Layer 6 of a small transformer language model trained on English Wikipedia (12 layers, counted from 0, width 128).
A neuron adds its activation times its output weights to the MLP's output. To switch it off is to set its activation to zero at one token and run the rest of the model.

Output weights of the MLP neurons that the questions are about. A number n stands for (n - 500) times 0.00098.
n1: 573,414,477,725,296,497,451,524,645,529,469,529,456,702,641,496,524,740,844,786,212,493,472,549,345,709,374,511,442,848,568,486,441,522,372,507,771,710,587,434,402,373,254,680,586,458,481,583,510,467,366,428,467,471,625,397,432,514,445,235,573,360,426,399,616,559,508,306,381,474,438,519,522,364,479,755,464,595,421,504,684,504,405,504,579,533,314,610,456,515,514,717,696,467,328,601,437,489,622,486,489,447,568,441,362,405,391,617,459,416,514,358,279,530,467,515,511,579,364,553,407,549,552,515,354,401,382,350
n5: 417,575,461,650,538,311,668,720,311,336,525,551,368,374,616,527,615,580,528,428,723,474,424,164,608,310,515,657,387,316,652,500,531,349,371,685,636,543,572,542,695,512,485,573,589,413,620,582,439,374,587,437,275,440,492,591,563,530,371,485,293,327,409,470,412,477,693,381,533,401,457,738,593,371,529,392,336,632,478,460,536,219,631,245,446,638,392,593,379,469,780,519,238,440,590,492,481,406,544,608,668,407,451,492,405,590,456,482,637,486,866,600,554,579,395,660,560,563,348,531,470,781,482,600,588,376,423,637
n31: 604,512,712,558,764,577,461,411,444,241,405,273,541,519,583,825,354,600,266,543,718,580,591,532,567,393,637,537,608,610,527,846,422,266,548,513,534,796,725,319,579,309,723,228,458,452,611,593,539,727,453,588,209,594,378,214,442,258,427,571,367,500,391,527,567,514,760,426,340,468,495,242,574,796,238,465,353,545,580,519,794,234,609,350,426,390,577,519,650,472,557,536,458,679,229,334,140,667,478,527,564,491,679,550,732,463,152,662,457,461,545,247,521,556,500,486,513,367,327,599,434,786,551,426,399,522,355,604
n33: 557,592,136,519,536,444,390,529,476,454,463,522,379,422,564,762,511,409,483,448,477,477,880,676,624,738,516,411,161,599,362,369,532,274,466,234,426,444,438,449,193,440,589,652,528,353,464,693,433,528,786,263,442,387,630,618,373,605,551,335,632,366,768,662,389,492,611,260,685,444,762,281,480,441,485,423,473,410,473,558,422,573,368,396,448,623,733,521,645,392,599,665,478,337,473,604,437,496,300,512,508,375,576,547,394,545,369,622,469,582,632,548,663,459,601,608,640,546,579,235,466,548,355,456,572,511,401,414
n73: 400,407,600,393,591,853,448,632,534,467,583,653,517,690,428,719,330,544,570,539,557,553,488,483,561,181,483,620,508,450,516,390,517,549,456,309,260,691,616,575,598,721,394,432,202,500,695,402,771,400,487,623,451,166,401,600,740,504,525,407,522,544,233,529,116,391,595,407,756,378,481,416,220,421,532,801,422,720,431,500,739,277,532,445,508,403,465,745,567,656,480,371,534,451,463,217,341,579,455,160,630,632,416,483,372,526,376,594,389,390,516,590,555,660,389,609,558,533,464,496,391,707,504,458,532,600,585,508
n82: 464,476,457,432,452,682,452,550,535,437,651,504,424,606,438,673,439,596,496,486,295,750,420,562,548,594,825,433,549,393,396,541,661,679,397,450,643,407,511,542,512,747,384,674,519,264,786,449,432,340,413,461,571,654,578,690,258,358,553,552,472,605,656,634,380,377,463,427,522,577,611,781,655,363,650,563,530,648,611,242,353,379,467,466,774,515,452,610,515,350,364,694,531,575,666,558,489,368,363,392,469,449,451,409,742,527,390,386,294,439,350,385,500,599,244,368,530,307,370,610,570,496,342,481,412,463,268,565
n89: 523,686,86,513,428,442,296,372,582,678,458,318,597,175,479,362,567,314,458,567,656,430,787,550,551,525,593,299,351,522,582,509,420,77,414,562,417,351,290,425,563,433,574,558,518,454,657,432,429,305,454,529,330,347,733,420,569,631,336,371,458,678,606,803,444,125,519,540,832,504,316,652,977,469,530,582,691,482,349,657,205,632,661,403,576,616,509,387,522,688,560,549,634,631,412,383,642,584,560,487,589,446,472,438,253,891,392,682,485,496,696,675,616,340,356,760,548,522,517,550,435,545,400,375,590,551,303,525
n138: 517,541,526,455,459,784,528,404,756,512,500,202,270,774,362,400,610,570,352,719,605,618,330,290,647,496,803,534,504,550,585,464,384,50,312,655,418,593,598,315,407,237,354,580,631,587,689,568,547,384,457,550,537,708,368,707,508,236,380,364,414,614,715,613,539,667,469,408,706,392,495,542,739,500,385,448,601,389,391,500,616,347,405,436,559,400,557,606,500,337,588,492,549,447,668,542,305,619,637,565,587,504,405,51,472,381,370,388,386,391,549,800,446,414,610,517,357,440,779,359,524,521,582,525,588,416,504,610
n171: 441,422,176,679,397,509,532,516,559,582,636,559,423,486,622,399,598,595,609,373,500,339,506,756,700,519,578,531,503,520,386,379,520,569,399,481,652,510,527,527,665,308,391,490,664,615,449,408,538,510,472,636,487,616,386,691,588,566,480,279,591,528,775,235,321,301,428,503,657,382,549,517,428,416,490,448,398,457,405,538,587,472,410,260,578,456,397,414,667,449,620,533,565,464,530,446,355,377,510,497,473,507,485,346,371,662,690,478,699,437,460,610,620,323,553,542,570,448,462,576,656,666,399,412,338,539,494,560
n221: 500,564,522,492,665,528,533,528,623,670,320,364,420,689,626,265,640,540,620,684,612,587,484,315,487,632,244,286,454,649,516,430,594,544,578,785,277,582,370,167,348,349,733,500,604,524,599,578,656,458,496,418,350,605,552,335,368,579,458,405,469,88,487,285,740,299,285,406,467,500,629,273,603,534,732,533,500,736,430,615,615,404,710,495,448,303,630,834,530,564,434,453,792,600,483,513,513,517,343,575,547,361,609,243,524,526,656,575,387,520,404,444,269,347,496,705,554,537,456,430,554,603,412,461,247,504,160,448
n234: 427,474,590,513,387,785,448,414,351,594,533,535,297,483,543,506,536,544,503,712,666,484,543,559,597,470,481,642,358,445,509,541,519,632,488,533,497,585,532,615,454,334,481,769,542,372,396,585,343,593,517,500,434,541,358,321,506,525,407,419,380,439,558,391,711,429,648,487,478,342,561,561,552,279,432,282,350,643,662,617,587,425,451,451,597,497,672,544,271,416,333,733,327,491,630,626,497,611,544,509,497,709,438,373,605,250,566,554,461,467,456,497,560,662,554,476,503,450,436,646,478,442,506,581,515,482,438,445
n241: 460,537,478,630,251,497,374,600,457,599,592,477,521,489,318,507,556,515,416,421,527,473,520,465,264,405,382,507,534,340,625,618,483,627,473,588,415,405,383,290,613,844,605,665,405,573,549,196,510,656,493,670,394,490,297,420,443,483,625,584,630,372,708,436,558,413,332,686,459,653,492,521,708,465,503,399,626,528,672,619,453,329,361,572,419,427,204,478,441,770,567,576,519,469,607,437,667,404,432,493,538,628,471,431,587,415,643,432,515,280,680,634,516,651,514,522,510,507,563,522,476,300,523,528,520,333,584,391
n256: 184,313,445,560,638,475,445,358,469,504,478,677,432,595,700,764,827,360,600,482,530,634,409,469,476,457,228,586,368,458,607,426,752,808,327,379,579,442,560,383,570,635,425,504,202,475,338,473,450,492,480,419,519,665,516,435,370,683,454,330,568,403,462,500,691,488,763,620,541,489,603,531,461,428,347,533,519,784,452,413,377,570,496,387,450,607,941,423,489,662,471,686,297,440,538,172,405,519,667,657,489,562,486,500,390,527,562,461,523,471,530,504,550,516,459,464,485,544,467,547,326,407,443,211,339,412,496,431
n285: 520,396,553,531,518,504,429,464,379,565,581,353,450,407,563,641,282,668,602,463,466,630,262,579,373,496,445,440,539,653,553,629,582,609,704,182,610,595,867,558,420,475,496,773,520,429,603,560,537,488,492,478,581,392,468,574,435,665,539,841,471,599,715,435,288,535,319,516,553,594,790,295,520,434,541,420,401,756,367,390,528,544,310,509,361,465,611,359,519,382,534,231,625,584,519,484,508,543,371,623,492,492,289,310,271,528,735,631,175,467,626,269,409,585,600,475,523,477,441,698,424,389,551,322,564,492,436,500
n343: 167,538,268,603,514,583,374,370,628,576,518,376,209,236,559,636,620,686,706,420,466,451,725,539,366,449,384,556,595,477,737,500,411,466,784,536,602,539,447,584,496,679,591,535,594,592,578,508,485,504,412,393,591,481,544,492,636,325,446,335,383,565,593,511,464,784,742,660,474,259,370,551,171,558,537,353,481,535,263,512,231,409,471,313,449,648,366,751,481,406,526,585,528,587,710,277,554,473,470,235,709,496,472,339,507,445,503,576,357,482,527,489,590,336,550,520,443,601,680,540,620,461,387,719,485,622,377,562

Each question names a token from some text and the token that comes next. It shows the activations a of the neurons there, in the order above. A number n stands for (n - 500) times 0.01.

Then comes g, the gradient of the next token's log-probability with respect to the MLP's output, scaled to length 1. A neuron's effect is roughly proportional to its activation times (output weights . g). A number n stands for (n - 500) times 0.00072.

"ease ", then "Contr"
a: 483,600,500,488,485,494,633,495,488,500,498,488,492,495,500
g: 455,353,479,428,531,608,533,416,682,566,478,395,520,509,468,527,411,524,761,401,754,593,529,528,368,358,488,703,690,592,463,499,558,551,365,457,721,603,574,415,272,572,413,566,475,457,744,346,474,535,598,438,263,526,432,471,390,650,550,476,606,429,637,645,506,461,491,423,382,419,535,611,622,559,501,519,601,417,432,335,549,614,531,490,282,566,696,328,315,613,449,660,470,637,558,566,315,233,290,603,661,355,685,632,543,472,420,456,392,416,369,148,497,384,353,332,596,449,252,600,450,661,698,630,493,312,755,591
Which neuron, switched off, raises the next token's probability most? n89

"| ", then "GK "
a: 496,483,487,496,487,554,495,490,549,484,495,483,483,483,484
g: 417,519,323,523,442,373,400,458,743,548,675,561,204,406,457,314,316,418,441,332,752,560,467,442,566,406,377,640,326,689,635,328,561,684,645,449,720,600,484,518,532,591,423,843,420,528,559,434,474,220,356,433,685,545,573,420,444,275,657,438,487,491,512,446,489,357,502,546,497,500,463,529,536,583,731,528,418,509,588,558,314,556,331,450,393,545,644,519,489,582,449,691,409,632,636,619,483,439,403,495,775,333,582,390,436,648,549,336,538,377,403,366,541,359,442,527,547,582,517,625,359,532,665,630,408,261,560,793
Which two neurons, each switched off alone, lower its probability most, in order? n82, n171

"first ", then "to "
a: 488,573,512,483,491,483,515,570,535,493,624,515,484,496,491
g: 173,660,278,426,388,629,637,406,372,504,624,496,262,521,514,695,612,441,516,604,759,430,583,428,293,454,484,310,401,467,313,479,406,587,229,499,303,474,481,815,598,517,369,528,455,676,572,552,545,383,391,543,525,344,323,558,620,354,456,446,598,484,461,614,380,352,545,470,604,409,428,588,679,565,366,529,477,472,466,489,436,559,584,487,503,684,586,665,409,595,387,634,581,519,349,733,579,740,434,426,549,302,673,346,553,667,286,561,648,515,590,462,608,552,532,741,412,350,670,273,488,516,642,383,492,446,516,646
Which two neurons, each switched off alone, lower its probability most, in order? n138, n5

"following ", then "a "
a: 545,483,499,562,529,488,490,621,488,493,484,551,522,490,495
g: 500,503,633,626,374,329,491,455,283,538,650,414,425,632,490,570,533,766,350,478,532,387,460,384,335,447,398,506,286,474,605,480,502,424,418,580,464,434,667,462,353,270,338,559,285,485,462,478,531,664,367,403,583,698,404,419,586,729,465,562,528,353,773,503,469,631,399,456,445,388,351,610,530,546,510,337,503,410,487,509,525,676,545,604,531,539,432,545,589,509,755,627,653,380,486,500,700,717,541,638,391,408,465,398,629,486,591,414,653,500,476,570,667,325,643,391,437,449,382,577,439,482,785,27,751,445,673,386
Switching off which neuron hurts the next token most? n138

"un", then "a"
a: 483,624,995,493,496,500,496,507,485,492,518,489,484,499,486
g: 444,397,673,392,366,324,525,507,311,446,339,594,382,524,655,490,519,614,662,481,726,418,481,508,529,476,320,526,450,383,589,581,511,553,540,732,422,578,495,278,259,263,621,463,524,538,547,462,759,237,541,454,649,793,403,424,456,630,774,544,307,339,467,491,374,625,456,687,621,405,435,470,573,427,301,510,425,304,553,465,563,236,389,571,429,551,569,593,797,555,576,692,608,564,745,499,458,610,485,408,318,332,602,563,661,372,482,571,669,474,423,410,462,235,603,497,557,624,513,464,588,419,554,425,539,468,610,347
Switching off which neuron hurts the next token most? n31

"v", then "acc"
a: 549,494,606,497,488,489,490,485,497,677,513,499,649,498,499
g: 366,646,408,585,720,372,476,702,665,482,579,574,474,565,304,494,584,592,521,435,321,704,547,432,698,428,505,642,430,632,387,469,605,358,631,242,526,666,524,521,480,374,644,442,465,483,311,369,373,485,526,388,494,427,477,469,709,479,793,248,540,487,575,406,484,408,430,725,378,457,425,526,712,289,621,515,577,508,648,597,304,445,449,532,616,395,533,305,516,400,687,612,660,235,452,583,583,575,442,520,480,434,399,394,449,641,664,550,420,598,432,503,644,269,121,474,495,525,424,612,701,545,497,665,450,330,306,579
Which neuron, switched off, raises the next token's probability most? n31

"prof", then "il"
a: 500,494,498,485,498,488,492,499,500,483,501,483,522,492,485
g: 550,449,384,224,446,626,392,633,421,549,491,566,391,535,562,545,494,563,552,572,387,679,658,523,491,429,531,394,365,279,510,525,109,557,410,425,729,551,436,601,349,579,245,330,570,420,566,463,488,769,429,314,405,369,419,500,506,462,641,524,711,421,646,448,654,594,401,535,375,655,476,648,384,533,652,577,603,389,451,644,474,441,668,555,421,429,375,426,561,327,736,436,571,684,526,509,546,534,710,439,471,313,385,380,544,519,719,663,495,506,470,704,202,733,631,468,505,754,278,529,440,481,578,488,522,448,296,432
Which neuron, switched off, raises the next token's probability most? n256

"com", then "position "
a: 488,495,484,497,500,496,493,492,496,538,487,591,495,492,483
g: 687,467,416,522,535,341,642,412,539,512,580,560,611,337,604,694,708,343,451,554,513,391,655,623,669,299,575,511,533,887,611,432,516,593,614,636,585,341,419,635,684,446,551,537,403,554,155,506,423,563,495,549,592,531,557,417,526,593,319,358,615,895,510,452,551,300,438,416,544,432,533,543,447,287,637,550,447,523,499,508,389,555,526,364,683,588,378,640,387,366,537,534,312,463,269,385,375,462,383,509,459,350,387,480,370,683,633,272,500,645,545,487,376,595,423,335,528,470,501,606,354,380,686,359,488,570,300,669
Which neuron, switched off, raises the next token's probability most? n241

"(", then "University "
a: 483,484,542,487,484,488,506,485,483,542,609,528,524,500,490
g: 522,300,511,337,519,505,326,696,723,274,429,507,401,466,388,540,753,718,405,639,519,462,406,568,631,459,586,442,716,424,623,623,371,348,193,605,417,583,607,616,380,509,482,417,499,209,569,453,698,557,655,778,521,312,459,405,510,507,394,355,663,517,464,311,488,411,481,540,565,551,496,609,428,316,332,506,493,636,371,772,408,464,420,597,531,468,490,351,345,483,254,484,505,457,286,503,571,553,608,576,347,578,382,546,628,651,574,517,378,594,489,428,582,621,582,227,642,537,678,629,434,608,432,702,471,400,527,686
Which two neurons, each switched off alone, lower its probability most, in order? n234, n31

"The ", then "mission "
a: 489,483,525,512,499,484,489,483,506,486,483,491,493,654,496
g: 749,234,487,477,532,501,480,359,574,653,466,432,332,444,432,475,568,506,502,379,601,430,417,436,417,494,369,528,421,690,467,415,521,641,553,435,700,400,553,518,508,467,477,621,431,639,829,453,683,449,484,450,577,413,547,299,361,396,487,569,694,535,595,550,382,546,427,526,729,620,402,717,641,756,749,673,537,398,612,173,394,601,314,652,261,567,498,353,385,542,427,634,329,687,473,365,300,633,506,440,536,390,535,392,501,874,357,410,594,412,507,560,488,510,316,473,453,322,396,617,475,416,418,469,500,501,718,506
Switching off which neuron hurts the next token most? n285

"was ", then "established "
a: 485,645,776,568,495,490,484,612,517,509,483,493,487,497,489
g: 474,390,448,328,575,320,385,458,728,410,568,574,244,295,534,724,547,353,493,650,624,406,286,601,415,448,470,423,726,365,621,409,440,576,288,486,755,552,387,205,612,535,546,499,394,402,541,494,664,184,535,636,548,616,486,658,725,671,482,548,594,297,279,319,449,536,595,539,821,610,532,625,562,521,596,386,429,664,502,562,494,377,489,397,620,588,386,238,429,674,493,378,398,649,625,644,570,453,571,454,457,231,596,471,505,577,508,506,404,459,597,419,508,663,542,341,535,597,565,523,364,580,536,500,426,424,474,589
Which neuron, switched off, raises the next token's probability most? n31

"age ", then "37"
a: 490,500,485,490,487,495,488,496,491,488,495,483,485,492,498
g: 466,379,653,330,537,392,597,546,524,645,498,653,649,439,654,470,315,326,313,473,413,233,422,333,419,591,677,572,496,388,360,511,180,489,804,455,432,456,312,657,479,426,497,415,459,554,523,537,339,497,575,481,631,481,684,526,455,339,352,694,539,456,575,389,614,374,393,485,591,545,467,412,553,543,561,786,537,511,448,330,637,452,433,506,497,528,471,511,475,286,597,688,617,421,561,427,433,614,657,419,400,639,667,603,515,397,336,464,642,658,483,618,195,721,686,348,375,553,547,499,530,732,447,788,533,590,413,285
Switching off which neuron hurts the next token most? n256

" ", then "|"
a: 483,554,564,492,500,483,493,484,483,601,492,483,499,499,489
g: 364,649,373,491,183,585,621,677,360,605,500,491,465,568,522,601,485,556,512,391,265,510,522,465,350,729,568,468,510,232,461,375,325,459,604,621,573,451,639,626,357,670,541,488,407,396,532,566,499,620,616,424,588,456,490,552,332,448,360,363,629,494,394,382,463,291,610,604,571,391,436,532,453,577,441,421,566,354,577,542,546,487,648,214,505,185,625,745,609,609,656,322,631,550,417,396,322,572,337,387,695,535,236,472,507,591,404,715,515,431,496,389,375,613,679,500,650,558,831,464,654,455,566,533,399,695,486,609
Switching off which neuron hurts the next token most? n221

"three ", then "levels "
a: 697,485,493,519,494,485,515,485,507,489,598,485,489,491,493
g: 476,470,508,520,458,464,295,661,704,419,540,593,569,601,321,586,708,671,630,638,524,533,350,739,837,599,538,481,352,619,549,575,585,384,478,515,737,581,403,386,581,662,182,596,292,583,584,237,497,510,516,327,348,517,329,395,531,224,590,311,359,570,497,365,582,311,633,500,732,313,430,709,471,494,500,309,546,296,407,582,481,600,495,619,435,669,453,391,429,464,555,430,346,563,585,513,528,486,555,562,424,459,479,409,530,640,523,653,289,540,370,415,490,342,492,465,506,538,453,542,265,455,619,572,593,453,535,777
Switching off which neuron hurts the next token most? n1

"final ", then "sp"
a: 590,489,497,484,496,484,543,505,486,497,491,488,488,489,490
g: 694,434,436,417,614,450,493,397,616,426,262,537,556,487,494,746,493,570,667,426,654,235,632,391,479,352,355,407,556,640,552,390,348,566,466,522,482,633,214,542,528,365,342,573,404,479,403,354,424,604,652,671,574,529,598,479,607,288,662,578,363,791,578,458,475,380,455,532,352,589,456,448,368,371,804,494,281,694,618,636,352,469,455,406,497,212,642,523,515,399,456,536,299,455,491,401,626,447,416,318,744,411,581,679,634,546,496,540,596,593,403,429,543,710,555,581,534,508,464,653,329,344,421,666,512,420,720,589
Which neuron, switched off, raises the next token's probability most? n1

"alth", then ". "
a: 495,485,500,488,489,661,488,483,483,500,486,483,516,487,495
g: 583,369,243,551,539,584,431,487,673,746,495,504,487,242,599,594,541,491,522,341,539,528,518,541,491,444,663,389,482,636,480,507,444,679,484,511,686,776,431,590,724,627,526,457,417,670,570,660,375,390,529,637,393,530,486,677,462,401,377,533,448,395,557,292,509,408,236,282,637,300,439,439,520,549,692,543,526,457,399,618,208,417,654,728,509,437,661,676,294,535,464,740,732,646,528,427,492,631,501,503,524,485,632,466,490,563,567,364,487,381,402,469,507,476,298,427,164,423,534,321,335,345,561,656,447,483,564,319
Switching off which neuron hurts the next token most? n82

"Rub", then "ell "
a: 497,494,499,500,499,485,490,500,486,490,490,632,679,496,483
g: 453,521,726,469,492,595,460,368,343,415,520,351,671,387,408,567,558,578,683,708,465,609,367,378,512,566,362,482,417,501,494,676,453,424,449,592,417,530,793,236,701,431,542,525,490,598,523,554,460,175,343,596,286,584,607,450,537,310,487,536,400,475,472,460,470,545,582,542,631,603,429,479,548,471,337,482,686,572,612,433,626,475,511,364,686,357,536,184,443,370,316,521,486,445,660,399,794,559,471,478,515,468,585,589,553,525,296,810,408,398,559,318,687,311,401,318,617,613,718,723,353,497,444,555,586,400,679,432
Switching off which neuron hurts the next token most? n256